Layer 8 of a small transformer language model trained on English Wikipedia (12 layers, counted from 0, width 128).
A neuron's activation on a vector x is GELU(gate . x) times (in . x), where the dot is the dot product.

Input weights of the MLP neurons that the questions are about. A number n stands for (n - 500) times 0.00061.
n6 gate: 520,431,243,528,406,464,670,335,358,709,484,552,512,405,738,361,524,344,536,631,800,560,607,681,393,348,586,594,351,460,476,446,338,367,297,536,469,185,415,604,533,674,646,636,508,598,296,618,529,393,394,609,611,651,408,432,531,420,492,548,512,637,457,601,389,539,614,272,592,404,669,489,623,277,826,525,366,504,460,621,496,564,640,512,385,476,460,463,455,443,333,343,658,652,310,492,327,601,644,416,601,438,747,619,512,480,471,373,416,339,651,468,351,390,696,795,106,611,615,685,718,404,414,540,443,449,750,552
n8 gate: 550,445,427,407,576,519,358,551,573,340,593,578,437,246,431,590,322,472,484,130,581,604,476,568,628,760,488,536,741,265,605,512,469,778,560,612,477,415,430,772,263,602,484,558,688,530,547,279,353,450,504,434,572,531,448,555,553,442,446,234,489,274,595,664,556,519,512,631,422,597,511,429,496,512,493,424,245,435,523,652,661,566,395,195,262,265,578,630,256,480,631,445,556,717,653,444,539,449,694,457,500,540,558,650,539,484,663,846,581,294,562,519,586,472,508,512,654,592,504,523,300,531,435,600,298,569,661,689
n46 gate: 439,580,713,439,530,513,552,566,777,518,364,332,842,339,622,623,395,369,776,404,570,732,495,884,667,408,671,545,260,609,438,337,616,451,554,670,721,303,659,408,377,549,902,584,402,315,359,272,253,330,527,261,680,517,332,346,243,474,658,535,611,580,522,473,257,586,638,536,342,696,348,639,234,259,516,766,313,622,333,372,587,513,561,275,439,562,451,398,335,352,679,562,659,636,478,483,566,282,658,456,288,518,583,517,623,637,621,468,474,461,500,500,686,299,583,607,487,461,676,511,465,290,448,583,392,313,513,614
n87 gate: 694,487,487,328,249,439,636,429,578,611,442,171,277,544,478,697,350,786,522,395,805,513,199,741,368,270,423,495,820,329,513,395,800,727,596,465,461,584,571,788,413,518,316,509,791,457,345,469,495,672,230,776,776,562,458,513,634,465,416,442,573,513,604,273,482,631,626,351,602,495,430,386,408,230,587,223,522,456,372,353,487,399,372,420,386,357,683,370,608,468,464,241,261,341,426,526,362,518,513,699,504,364,760,654,407,420,599,400,522,544,535,615,335,684,654,361,487,443,536,671,671,297,413,447,441,566,598,760
n148 gate: 443,668,516,411,579,488,484,185,528,394,606,553,291,681,460,355,557,617,618,335,354,496,471,563,851,257,475,612,508,625,447,429,525,439,538,359,386,354,741,687,445,439,640,520,652,488,455,748,674,726,281,586,442,678,430,292,397,674,455,672,528,651,540,475,471,408,587,446,447,251,404,282,452,294,473,604,307,291,504,647,640,379,504,741,548,754,316,488,595,575,525,692,572,804,444,484,324,315,370,553,353,358,573,315,675,430,330,433,634,432,605,415,623,537,289,631,385,644,613,490,593,553,484,605,326,335,213,500
n152 gate: 329,492,532,241,440,665,423,217,484,271,500,365,516,565,492,338,459,797,606,383,516,557,534,546,332,378,671,463,719,262,357,450,422,385,609,448,468,435,729,427,483,656,525,459,372,352,639,537,508,439,148,250,533,362,535,463,623,593,533,496,472,783,624,164,366,496,392,425,394,593,693,547,403,462,622,751,442,516,740,541,568,532,711,414,544,434,459,694,488,508,313,664,555,561,685,330,451,409,468,520,549,513,524,480,324,697,492,742,532,187,646,431,525,24,577,504,388,448,609,630,484,423,380,524,600,540,722,447
n168 gate: 571,321,543,449,473,535,562,381,702,844,654,377,432,711,371,576,606,549,606,633,319,37,553,565,524,402,613,616,541,437,338,468,432,456,606,477,717,645,678,606,419,560,316,618,655,581,595,680,307,296,484,437,661,414,526,543,496,508,524,647,404,520,604,480,338,256,424,661,528,570,570,624,640,435,345,573,488,558,693,761,473,625,315,484,204,595,417,380,704,572,428,417,410,465,586,236,480,285,614,453,318,508,390,414,571,560,585,302,500,589,598,583,524,508,319,512,248,492,577,417,434,559,295,434,544,216,651,449
n179 gate: 703,543,492,454,554,450,327,496,525,445,462,300,530,588,327,549,585,421,551,546,623,390,346,369,605,436,609,617,246,521,666,526,595,496,351,694,636,813,423,785,513,384,608,330,912,450,415,457,487,576,504,449,643,568,431,219,339,749,500,312,632,598,508,278,687,592,396,383,453,509,521,472,386,298,711,592,539,571,356,487,617,504,623,568,513,637,650,289,427,474,452,466,430,940,659,541,363,293,420,177,444,504,390,361,257,200,422,535,746,496,394,440,517,293,585,728,431,655,352,371,732,771,350,534,574,479,689,454
n184 gate: 444,533,404,536,484,392,296,557,293,309,553,435,659,572,496,606,294,616,452,428,815,512,726,442,442,544,653,719,709,689,318,537,430,406,592,516,606,544,553,293,278,553,702,273,647,548,484,447,421,508,463,541,517,456,465,675,209,311,399,390,476,565,719,659,405,492,558,285,739,344,759,403,464,446,470,649,627,500,642,642,340,230,589,569,440,255,467,701,521,550,343,300,487,698,268,296,414,607,637,395,329,546,278,628,654,467,558,807,448,388,492,537,647,442,326,443,562,444,371,514,355,609,544,516,661,448,467,754
n207 gate: 591,588,426,426,342,697,484,680,512,425,562,533,550,595,171,584,512,389,666,533,517,710,517,675,487,657,738,576,693,360,608,389,618,675,256,553,388,405,458,517,303,780,420,508,630,415,251,412,335,438,445,446,602,550,476,550,496,351,413,646,766,546,406,579,521,251,159,386,583,168,488,206,438,307,473,457,617,365,628,646,467,310,554,713,508,358,567,492,614,783,411,533,607,417,512,665,421,689,599,376,517,547,327,447,325,383,318,534,413,553,665,562,625,542,533,295,698,336,500,552,446,488,390,249,89,529,374,578
n227 gate: 455,666,350,402,588,480,342,587,532,533,828,586,318,573,634,603,545,496,553,830,648,529,504,462,521,590,601,233,398,724,570,580,479,781,538,467,587,463,389,340,657,670,567,640,492,303,344,917,320,484,609,318,282,627,461,603,300,769,357,401,771,364,476,616,340,460,254,257,414,653,415,520,569,453,642,513,375,395,516,735,391,414,655,628,573,545,508,704,392,479,613,649,411,647,508,504,504,321,619,447,372,264,377,537,562,364,575,361,492,629,647,574,389,708,565,492,554,468,454,300,496,553,323,553,420,520,442,822
n239 gate: 394,457,559,294,202,487,294,453,116,509,555,288,654,827,323,783,479,452,652,664,483,340,727,322,504,327,569,453,561,563,568,548,693,261,561,672,648,504,445,521,496,483,573,517,380,342,559,435,413,593,384,794,691,285,524,640,789,399,602,487,516,721,612,577,578,429,646,552,508,447,763,496,458,62,472,387,431,203,741,776,554,601,584,453,483,543,726,624,423,401,591,491,377,715,517,459,555,453,479,589,436,443,348,500,390,346,396,535,302,383,546,466,470,362,390,697,457,663,274,489,538,525,296,441,613,395,637,559
n251 gate: 542,624,504,479,430,483,685,496,249,278,602,598,551,580,614,640,415,705,470,521,458,517,259,500,544,411,474,699,671,508,377,583,289,568,654,559,825,424,521,275,680,560,345,445,543,492,300,448,509,673,392,598,339,314,387,641,417,555,458,803,578,555,162,560,239,521,233,639,143,399,471,565,538,439,496,509,814,504,632,466,475,348,716,466,492,633,539,414,453,219,266,436,548,322,575,475,658,384,775,318,334,596,555,193,683,517,465,496,618,416,462,568,526,297,521,397,168,228,618,607,614,597,325,681,565,424,504,551
n312 gate: 500,352,532,278,381,283,516,708,516,529,573,402,385,444,601,622,431,642,455,303,391,738,483,487,379,662,612,723,776,456,719,558,315,602,571,472,528,342,276,610,433,602,360,407,566,297,439,496,521,367,640,357,425,383,616,671,342,678,597,476,492,361,456,476,550,456,381,612,322,365,400,500,697,626,713,687,377,368,447,757,604,585,585,492,528,381,651,595,731,583,752,336,588,358,748,488,668,668,739,330,341,346,686,536,488,312,376,400,488,436,480,167,369,183,528,373,397,596,554,647,500,468,504,448,322,536,602,306
n6 in: 457,555,740,699,427,554,659,579,454,642,386,366,603,465,543,553,355,536,437,582,539,820,557,641,343,562,536,348,605,446,465,556,353,425,528,481,557,445,717,500,472,472,472,473,460,323,520,460,464,403,480,346,564,422,702,335,420,578,735,547,313,583,712,764,448,550,309,516,653,402,446,309,620,601,702,259,456,535,453,748,573,356,645,339,562,338,520,226,683,628,608,575,236,422,427,356,524,476,535,539,205,327,578,306,578,654,600,368,496,662,232,488,622,536,336,559,413,635,351,599,104,488,634,481,520,535,393,593
n8 in: 388,563,784,612,699,380,694,542,525,412,425,475,567,595,517,448,446,282,537,529,383,205,513,526,594,488,312,415,556,587,417,174,559,718,629,438,565,778,777,667,539,597,360,508,555,467,317,441,594,533,432,487,440,533,639,651,342,575,246,236,593,513,639,378,645,504,610,432,729,353,685,404,616,211,336,457,504,578,512,500,566,741,650,429,401,269,765,318,741,530,275,424,509,571,718,540,639,416,500,554,391,718,587,612,629,626,372,697,267,722,649,308,299,386,404,306,585,492,487,475,450,189,545,554,381,352,576,537
n46 in: 661,423,496,404,378,496,568,338,599,601,407,229,443,320,424,519,335,603,568,732,508,580,579,421,508,556,318,426,429,404,415,521,447,435,263,676,527,757,528,512,242,805,299,290,598,508,431,525,591,564,115,512,471,428,573,747,641,340,234,374,594,269,611,407,678,603,660,533,246,571,655,515,296,512,564,723,500,408,399,451,425,588,741,545,695,431,329,635,451,336,652,597,433,745,508,445,622,316,396,629,577,595,532,600,544,553,669,512,600,738,356,338,480,467,448,639,578,397,459,602,728,492,413,320,315,440,459,300
n87 in: 420,394,737,454,607,425,529,500,533,555,521,492,521,629,621,488,513,409,660,467,378,353,378,405,608,722,332,564,539,467,576,409,436,496,617,433,720,286,538,795,765,415,380,483,424,294,487,265,526,358,521,589,547,224,504,551,492,337,416,136,782,682,632,301,509,699,397,534,399,408,425,452,242,735,599,513,692,188,517,483,529,458,659,614,396,390,483,270,602,680,401,572,387,689,625,626,250,658,391,655,369,669,559,529,551,284,590,625,299,575,442,681,504,799,466,232,799,708,595,521,471,504,632,387,474,367,640,308
n148 in: 429,704,333,454,652,442,659,589,616,508,335,327,330,609,433,626,538,457,492,538,757,362,561,690,483,475,565,436,339,433,374,678,402,428,709,437,586,458,602,702,470,555,217,576,602,360,352,633,595,190,521,661,427,315,580,331,274,676,513,623,430,682,649,301,435,537,402,457,513,334,442,629,479,339,709,582,551,508,437,517,471,743,517,411,508,424,305,376,337,560,740,271,911,450,521,308,453,602,727,260,513,582,361,324,306,593,345,798,282,579,287,715,343,611,466,359,487,529,301,560,483,659,537,375,832,529,526,378
n152 in: 365,326,642,635,404,354,736,475,557,393,447,376,512,533,467,599,377,513,393,732,656,598,648,605,310,447,668,446,390,533,332,428,355,558,542,187,349,582,389,533,339,483,805,434,313,653,635,554,215,292,592,463,303,475,469,652,632,680,734,434,584,620,480,393,496,516,563,747,381,491,476,480,333,678,462,538,267,601,607,566,237,774,717,413,516,442,645,471,342,299,650,293,394,426,520,679,653,346,283,799,446,538,704,317,467,397,424,529,455,593,541,533,116,663,398,620,392,492,584,514,594,533,573,667,571,561,347,533
n168 in: 364,358,280,512,420,527,384,295,369,476,332,257,405,566,446,568,730,612,531,543,399,345,395,420,480,473,356,611,343,539,430,801,745,437,597,423,428,344,555,304,460,555,631,637,591,569,484,671,564,333,424,520,504,586,645,578,245,422,508,732,454,575,450,453,504,754,417,536,496,257,631,653,492,177,375,616,666,593,781,602,681,337,461,767,473,315,457,472,686,349,810,413,419,500,346,500,559,607,465,496,367,436,582,485,508,421,376,484,527,381,578,762,382,456,270,571,401,458,673,579,496,282,577,651,372,458,638,418
n179 in: 500,440,333,500,864,588,466,419,550,560,322,572,692,429,433,676,821,522,361,588,559,163,360,243,352,601,474,289,566,597,724,382,449,474,574,315,418,601,547,572,386,504,496,521,688,575,407,560,465,517,522,547,370,542,411,683,278,310,593,509,549,547,471,504,274,467,698,483,415,351,433,411,630,583,774,500,170,600,462,713,571,795,428,687,550,713,632,547,332,560,638,534,382,458,592,336,760,208,466,661,564,857,534,689,245,415,461,370,601,313,555,576,564,160,576,282,530,575,648,397,576,538,620,391,379,492,423,420
n184 in: 423,688,428,218,623,676,500,451,432,659,569,553,414,408,388,570,222,363,472,400,367,738,621,400,691,318,508,310,404,552,532,600,520,569,600,388,751,440,642,634,500,239,529,520,561,337,553,627,475,677,632,423,496,750,377,516,705,504,658,398,551,423,524,199,562,492,488,566,629,450,679,624,572,692,595,367,336,652,294,285,476,613,629,492,396,390,688,553,258,537,644,598,630,657,496,582,215,664,758,637,614,521,315,360,605,520,781,533,528,269,689,614,504,253,258,467,352,404,438,439,472,444,579,608,537,320,569,464
n207 in: 437,444,416,677,430,554,697,457,554,440,623,492,385,370,689,455,644,474,644,496,525,504,732,313,644,441,214,543,190,655,525,308,594,364,662,303,684,403,491,449,382,410,840,496,440,479,453,595,461,433,366,436,600,681,399,610,364,390,153,547,541,330,791,419,543,604,603,547,521,491,479,484,487,373,615,496,556,416,644,296,675,285,538,91,358,658,538,504,556,444,345,457,425,357,613,549,658,423,719,572,636,269,428,429,296,632,513,465,546,758,651,194,206,612,365,654,650,663,491,500,487,765,504,227,530,454,774,597
n227 in: 640,547,580,428,342,154,513,509,651,376,632,620,556,517,398,479,177,518,249,644,939,610,372,369,557,381,557,413,460,572,551,680,474,749,698,390,562,343,594,445,416,539,799,637,672,350,624,539,426,606,457,281,613,466,305,692,479,623,457,560,579,689,207,616,364,781,383,539,517,332,559,467,584,531,652,596,414,584,453,509,588,500,657,256,681,371,380,444,413,491,556,642,557,428,517,479,324,530,547,606,569,290,436,415,462,242,400,745,543,332,513,402,217,669,423,371,448,576,360,417,665,776,161,707,456,622,371,627
n239 in: 570,458,541,827,476,586,537,253,615,412,475,709,458,504,562,460,475,752,367,426,488,699,470,509,526,376,381,585,350,735,167,453,403,500,393,620,246,425,274,721,453,265,690,529,210,524,496,411,780,517,619,404,726,301,500,408,621,397,367,513,613,370,345,902,363,357,525,657,300,500,381,592,401,530,457,547,437,586,300,433,697,554,483,483,426,513,794,441,677,636,500,588,444,678,582,335,634,437,575,571,270,248,512,434,458,567,368,462,351,705,698,258,487,800,587,454,483,508,453,475,558,558,300,471,560,397,508,306
n251 in: 444,675,749,414,555,479,543,583,376,461,478,626,574,328,509,445,327,701,500,517,517,465,325,397,710,634,753,513,142,668,595,491,395,587,626,496,244,651,325,700,518,395,610,274,592,598,461,641,580,487,288,845,602,543,384,705,386,565,366,788,344,592,683,426,776,338,390,341,192,581,312,483,599,769,488,536,408,397,474,687,487,638,582,579,393,443,421,236,306,606,434,504,95,461,521,462,544,351,530,656,487,313,751,642,791,365,553,238,414,517,448,622,404,584,708,579,465,551,429,646,315,275,381,595,465,642,382,358
n312 in: 439,451,296,621,437,640,600,398,675,362,334,691,426,632,500,445,589,650,553,448,371,456,433,475,117,205,351,438,471,468,613,512,570,480,412,416,614,605,561,419,395,377,628,691,504,472,443,632,525,230,430,537,396,585,377,683,401,762,565,504,658,349,293,569,454,448,319,525,269,580,620,798,492,542,470,616,656,704,342,740,301,548,536,455,452,365,578,172,582,698,582,349,517,375,524,857,614,697,395,354,472,255,431,371,699,524,624,280,803,524,649,516,565,492,532,525,315,388,579,466,568,403,421,524,401,668,463,544

Each question shows a token from some text and the vector x that enters the MLP there. A number n stands for (n - 500) times 0.011.

"U": 497,460,572,547,550,360,620,607,554,540,483,423,375,484,437,603,486,612,455,551,279,475,418,414,453,464,610,476,323,604,501,348,487,491,604,473,604,548,667,543,549,453,421,418,448,467,481,600,644,362,507,686,479,419,556,556,574,495,452,583,501,449,404,603,526,593,494,376,498,519,445,505,305,512,581,499,494,519,402,645,392,452,434,548,617,628,542,461,629,335,448,654,575,488,463,460,536,513,612,406,537,405,575,511,463,437,520,620,407,462,517,434,342,363,530,598,383,642,497,382,582,339,600,569,480,574,545,583
Which two neurons fire most, strongest first? n251, n312

"I": 559,461,574,596,539,425,540,635,598,546,474,517,419,522,550,415,586,533,441,483,509,398,429,541,558,397,570,556,439,545,412,573,396,525,456,451,420,629,621,536,653,511,443,410,609,521,397,356,524,623,490,584,490,492,602,519,495,572,528,517,456,453,474,586,469,484,542,542,500,510,531,502,561,466,423,497,589,613,488,514,527,387,469,587,359,542,435,420,543,489,603,555,681,510,449,462,346,480,470,643,625,583,387,508,399,431,575,435,461,490,388,307,302,598,421,456,500,716,439,308,592,426,605,539,533,426,534,503
Which of these neurons fires most? n148

" in": 451,536,415,583,562,604,501,501,579,520,487,475,463,414,507,351,578,427,705,502,560,546,582,393,577,537,557,338,522,465,378,453,531,526,512,587,385,424,482,538,525,535,438,541,493,608,447,421,486,374,476,482,471,450,588,486,476,489,316,549,354,381,496,381,481,509,526,546,518,497,460,426,487,578,377,364,514,615,468,442,525,553,577,563,602,558,682,510,553,486,504,506,580,587,480,480,321,467,479,615,550,506,573,519,526,545,561,465,414,621,613,439,538,532,547,486,586,401,499,281,528,489,696,573,545,491,465,508
Which neuron fires most, and how strongly? n168, at about 0.11

")": 472,357,489,529,643,497,450,619,552,462,630,545,511,631,603,523,480,419,463,505,535,499,472,549,511,511,474,451,481,554,314,569,581,545,416,565,395,491,483,408,569,432,525,424,646,437,542,617,480,460,532,561,428,493,441,484,469,526,398,528,360,546,584,411,535,504,407,471,401,494,474,563,468,451,458,465,473,587,537,585,552,622,554,603,466,526,579,532,461,513,440,500,590,663,511,519,403,416,539,611,543,538,501,373,506,352,567,573,498,465,510,536,409,514,471,566,545,568,437,250,413,396,600,417,514,535,572,592
Which three neurons fire most, strongest first? n184, n148, n179

"y": 541,398,580,526,471,342,493,524,536,404,622,489,574,488,579,461,531,492,472,594,416,444,444,438,392,424,474,585,622,616,390,577,479,462,388,368,338,590,675,467,585,459,436,402,571,548,495,523,415,573,511,477,357,427,523,542,586,516,345,352,574,638,512,503,496,613,516,660,555,459,495,605,480,513,348,385,475,582,725,585,564,310,342,554,346,643,566,499,531,536,468,517,381,468,517,376,525,545,459,647,574,614,409,571,577,485,515,531,538,543,379,543,521,464,424,505,475,702,529,380,515,447,493,524,436,492,558,618
Which of these neurons fires most? n168

"3": 455,511,572,370,554,516,434,535,498,544,584,497,624,494,525,406,518,495,599,603,392,614,432,415,435,333,441,425,346,410,614,638,561,565,534,404,491,572,767,382,642,467,428,359,479,470,550,439,438,551,476,490,418,524,493,615,537,498,503,436,547,597,502,541,527,411,590,636,452,467,519,581,505,591,537,518,549,602,497,577,323,532,507,412,456,535,582,646,518,426,452,557,484,449,537,585,427,498,392,543,499,581,394,468,453,547,474,442,506,328,440,449,501,595,633,516,514,373,425,311,584,418,524,607,553,631,446,589
Which of these neurons fires most? n152

"k": 533,516,517,476,642,562,527,515,668,457,408,677,516,530,447,515,445,592,591,419,374,581,586,517,578,384,454,301,486,313,504,537,526,516,504,623,259,522,505,565,505,431,472,506,447,655,477,589,415,471,477,568,507,451,615,486,547,461,487,560,552,611,576,551,578,556,359,505,273,430,508,335,625,629,552,498,596,469,578,525,472,455,275,588,406,511,443,489,451,583,578,645,471,347,378,523,503,436,501,487,432,490,556,433,381,487,551,517,598,553,497,509,557,546,408,598,495,425,575,363,528,479,533,548,443,590,492,488
Which of these neurons fires most? n227

" ": 528,542,479,619,550,412,411,570,475,506,605,452,544,476,420,381,442,417,619,529,450,564,489,386,492,502,562,533,402,498,478,479,483,382,433,600,555,489,370,326,625,590,575,498,421,603,353,442,524,400,490,553,345,571,508,569,484,499,497,583,779,437,467,564,483,629,416,581,456,520,487,322,554,518,534,408,472,439,618,571,474,473,530,443,508,458,540,401,616,508,404,641,494,524,531,717,740,541,549,565,540,624,525,464,439,451,459,532,519,519,581,516,477,542,443,380,487,679,484,327,392,553,484,471,451,509,501,461
Which neuron fires most, and how strongly? n207, at about 2.8

"4": 541,529,470,495,548,460,292,509,425,479,572,451,442,550,507,456,465,560,515,557,397,457,420,411,609,461,479,528,390,360,619,624,592,489,594,513,439,664,600,535,518,402,588,463,587,596,425,402,483,504,487,415,329,536,507,444,604,470,551,500,494,595,574,528,645,453,581,597,420,547,486,672,525,500,360,571,524,622,506,466,570,403,510,546,403,479,762,575,409,467,448,489,545,503,389,566,561,279,403,530,530,554,439,449,474,453,384,610,484,334,422,430,603,616,695,442,415,470,551,366,623,577,627,473,499,519,390,570
Which of these neurons fires most? n179

"om": 457,324,516,522,511,520,466,374,441,478,487,623,493,468,529,466,550,521,498,571,358,468,621,512,363,473,535,384,586,642,372,481,582,440,416,541,469,557,484,573,627,425,425,493,582,489,583,511,487,597,714,494,479,523,420,404,564,447,311,478,501,509,499,565,597,613,455,593,453,487,442,541,539,523,611,504,514,444,533,300,488,510,347,560,510,424,547,531,584,362,525,487,444,419,415,426,437,550,361,678,439,623,715,523,623,517,554,553,503,495,393,471,447,596,426,558,389,708,451,358,581,297,541,577,543,630,519,581
Which three neurons fire most, strongest first? n87, n148, n227

"le": 488,464,499,562,567,499,451,518,531,426,454,469,550,529,514,490,461,411,548,520,516,545,535,543,581,570,417,445,448,461,358,640,570,468,417,474,277,631,547,599,532,472,473,366,477,478,560,462,434,587,465,500,523,478,569,562,522,432,471,548,421,475,455,473,566,586,494,564,508,417,471,430,555,539,391,505,438,601,460,525,486,469,527,630,464,453,547,721,491,478,480,541,437,531,511,350,484,526,564,571,533,417,541,514,396,598,616,476,455,646,542,728,533,426,528,524,591,529,507,247,482,523,516,488,486,588,523,412
Which three neurons fire most, strongest first? n312, n227, n148

" T": 475,479,379,498,464,643,488,439,478,609,640,442,637,480,433,559,635,464,491,446,479,449,574,528,461,606,543,608,473,515,474,484,504,498,542,546,496,436,495,439,451,545,505,535,623,496,614,397,698,304,477,535,513,506,599,567,377,401,423,464,303,393,494,454,579,566,488,503,499,412,536,432,535,380,517,349,484,562,520,519,540,526,454,496,553,354,511,475,578,550,505,601,478,378,541,608,540,527,532,510,663,378,350,407,488,648,568,608,573,545,512,357,432,575,534,572,495,312,553,318,472,400,573,664,640,528,466,473
Which two neurons fire most, strongest first? n207, n168

"ing": 399,374,595,513,552,417,506,488,419,472,586,481,402,465,597,481,530,557,455,529,458,427,515,583,593,583,470,412,546,523,441,508,430,434,572,581,381,528,496,542,431,509,519,498,503,564,526,382,440,517,416,476,420,548,609,563,492,467,511,534,420,521,621,413,413,617,565,545,531,459,540,536,599,491,376,473,464,626,462,438,535,511,586,604,397,487,588,519,482,529,651,534,358,462,465,479,490,539,442,555,465,587,476,505,543,617,609,541,410,590,456,688,531,483,535,497,438,492,456,247,587,508,656,436,536,432,502,404
Which of these neurons fires most? n168

"t": 384,449,465,711,553,515,519,456,571,503,587,451,439,688,425,424,600,578,489,416,432,604,472,539,567,465,533,430,354,486,447,509,519,599,587,500,537,426,534,497,534,463,406,523,562,429,474,294,517,567,570,440,444,428,541,427,534,351,567,551,510,290,511,664,536,543,392,600,610,512,646,571,443,390,582,457,474,581,344,566,490,604,474,543,473,471,550,528,548,443,559,587,564,471,505,624,556,522,475,543,557,601,405,511,501,471,483,587,571,446,467,437,330,367,528,601,498,425,542,300,499,441,662,528,514,445,424,473
Which two neurons fire most, strongest first? n251, n8

"igh": 460,488,442,630,548,507,418,478,664,599,467,477,642,496,458,463,507,406,512,546,602,507,488,440,575,541,577,421,586,402,421,450,433,302,465,542,434,638,405,468,487,458,496,341,570,466,384,295,468,576,436,668,543,490,508,451,528,482,499,297,333,455,353,626,595,621,644,591,519,531,415,579,612,536,467,402,392,563,522,608,424,596,352,604,578,640,529,549,515,558,468,524,483,490,568,481,438,555,466,402,469,568,567,620,368,449,473,564,427,532,340,634,563,526,382,619,510,491,476,403,635,344,457,627,509,607,574,513
Which two neurons fire most, strongest first? n179, n207

"1": 503,636,437,501,537,397,622,601,461,540,548,758,539,487,539,366,439,479,600,500,363,573,596,429,596,391,382,448,451,519,429,643,445,421,576,489,570,428,659,467,503,453,449,417,446,599,453,350,509,521,567,614,455,518,583,477,513,467,459,479,555,612,425,429,457,597,499,477,379,459,609,466,504,493,573,551,490,511,558,513,463,461,466,403,507,572,656,567,467,552,454,554,484,423,582,493,564,385,440,631,522,443,475,531,442,450,525,507,527,545,549,451,374,513,478,467,518,488,566,256,524,469,578,473,555,585,555,512
Which of these neurons fires most? n168

"ar": 606,385,571,385,511,440,423,498,535,454,442,526,507,560,511,638,537,536,486,535,484,475,450,516,560,468,515,409,414,436,484,506,489,502,368,526,323,692,630,497,522,375,507,531,572,522,623,441,494,512,342,410,533,449,617,424,611,534,615,514,443,584,534,581,551,592,555,566,451,542,342,462,479,585,440,452,370,567,612,564,437,524,494,475,576,585,502,448,654,408,584,577,517,393,442,436,491,526,510,473,448,461,461,635,513,546,576,611,542,550,509,681,599,422,471,481,496,487,408,286,403,510,438,423,495,611,574,366
Which two neurons fire most, strongest first? n207, n179

"qu": 390,651,507,651,573,467,448,446,459,615,576,537,551,290,481,410,467,403,484,547,384,586,479,511,423,544,614,470,573,540,597,509,529,696,569,455,386,411,579,496,687,484,567,529,502,510,429,370,548,420,468,588,475,607,497,671,540,449,518,280,377,418,462,474,675,555,613,432,465,601,472,390,591,542,560,430,409,492,623,307,406,479,432,563,530,532,621,412,530,615,534,594,450,502,448,515,430,354,413,595,475,380,585,512,527,464,431,532,647,518,581,678,401,394,432,359,574,571,568,373,534,462,590,474,548,448,442,497
Which of these neurons fires most? n8

"ig": 427,205,485,501,663,497,444,507,593,611,427,500,516,507,418,410,398,487,477,557,381,446,551,398,597,549,590,449,415,384,527,553,535,447,523,502,527,572,584,469,428,444,508,434,531,633,540,406,440,616,383,479,485,532,503,331,599,419,539,557,593,515,583,495,585,458,583,477,478,519,568,466,558,430,606,396,465,656,600,536,491,678,377,531,470,483,614,446,483,513,628,486,521,486,527,414,551,350,464,344,516,661,532,631,422,371,531,585,536,437,457,581,371,425,635,540,607,463,438,326,570,447,497,540,649,457,567,503
Which neuron fires most, and how strongly? n179, at about 5.7

" (": 496,402,628,450,547,390,526,421,464,539,526,510,428,534,416,485,437,640,504,463,492,495,508,499,438,447,483,560,525,494,388,491,543,515,508,557,482,576,546,508,625,465,550,512,423,670,485,551,603,401,655,434,462,405,439,446,390,490,489,681,437,455,499,420,490,520,421,525,466,419,468,469,405,453,609,418,497,526,441,526,525,498,528,539,443,605,417,470,591,522,570,666,613,574,484,504,634,626,478,581,538,632,572,458,445,388,582,569,520,583,517,586,392,538,459,674,527,567,413,259,388,397,543,421,434,592,572,494
Which of these neurons fires most? n148

"z": 399,534,520,692,570,640,506,525,545,395,474,461,497,697,459,426,414,494,484,532,373,510,486,439,452,536,451,547,383,506,569,397,579,494,533,493,570,454,492,452,441,448,498,499,501,545,594,496,537,409,653,415,473,557,686,533,621,541,516,502,316,507,536,403,567,494,523,433,510,366,493,526,399,459,578,455,473,538,552,628,559,518,436,542,326,438,522,616,559,493,457,683,598,405,529,532,501,472,482,508,447,516,403,617,568,382,547,644,537,544,599,462,412,354,452,480,433,535,628,300,393,458,515,411,648,521,482,515
Which neuron fires most, and how strongly? n168, at about 0.44

" M": 529,376,453,567,445,443,424,567,438,420,463,564,513,515,600,623,479,498,370,514,405,476,493,334,428,558,619,444,412,399,644,562,526,532,509,525,545,612,515,500,551,584,398,441,462,519,376,531,511,317,505,488,495,590,555,484,379,489,487,494,466,442,482,479,572,500,639,524,638,462,497,706,468,497,588,432,379,590,354,490,494,528,550,455,564,487,592,559,566,463,576,415,473,423,639,584,460,603,502,666,519,561,634,531,421,414,323,508,529,464,498,382,398,504,455,521,531,486,711,365,461,394,431,786,591,564,413,435
Which of these neurons fires most? n312

"ou": 407,283,598,499,441,487,652,521,462,454,592,552,488,560,517,497,570,354,458,544,572,458,580,530,513,336,657,542,450,482,309,415,514,427,544,510,329,479,421,397,653,444,522,635,496,585,506,445,524,511,445,547,459,523,574,450,511,559,513,564,272,709,627,485,603,449,576,506,388,667,456,455,532,323,520,577,534,446,349,562,503,409,599,596,576,600,459,375,357,489,554,541,544,541,449,347,594,432,436,508,409,461,519,536,590,568,488,549,406,604,433,497,406,576,492,434,405,641,564,400,594,436,735,542,466,430,614,534
Which of these neurons fires most? n148

"\\": 415,498,588,638,622,436,496,394,616,457,652,485,476,525,445,452,467,497,538,423,469,546,464,543,568,426,506,484,471,595,339,391,600,436,653,541,451,540,500,505,526,491,565,465,593,461,427,367,398,529,474,588,473,428,518,528,468,472,425,581,475,427,546,465,523,535,498,486,594,497,469,583,357,465,657,586,534,476,316,596,529,505,523,477,452,548,504,533,476,482,535,473,575,498,497,462,473,423,490,629,380,474,461,547,565,589,631,583,512,520,541,384,335,465,467,685,467,553,501,277,509,358,567,468,604,684,497,541
Which of these neurons fires most? n46

"ation": 586,454,498,498,448,488,598,534,535,567,548,498,550,479,550,516,446,465,406,489,521,521,467,574,319,464,542,445,468,544,583,597,447,414,512,374,385,394,517,759,604,557,413,530,459,494,539,347,570,465,437,689,309,590,459,576,463,381,578,413,380,487,529,433,575,419,541,518,538,624,402,475,472,425,433,413,466,655,516,472,434,446,445,611,439,690,372,529,454,465,675,601,577,454,449,630,482,548,489,571,595,580,442,429,651,493,378,443,424,450,533,732,475,568,568,405,497,696,569,375,584,382,471,380,444,584,601,559
Which neuron fires most, and how strongly? n87, at about 0.85

"an": 709,460,507,491,408,534,528,521,525,535,414,533,476,615,356,611,473,632,497,539,438,349,547,437,546,280,551,469,479,307,385,566,362,422,618,474,549,470,647,526,594,478,467,420,608,570,644,448,427,527,297,589,497,523,570,454,575,483,663,603,552,566,572,423,643,567,490,470,484,460,508,588,604,453,567,386,629,493,467,565,395,529,458,517,497,479,467,471,519,604,448,365,510,501,523,441,530,565,526,367,755,509,434,593,420,477,458,470,570,547,419,623,413,550,468,492,522,392,594,363,451,524,502,486,416,518,468,312
Which neuron fires most, and how strongly? n168, at about 1.6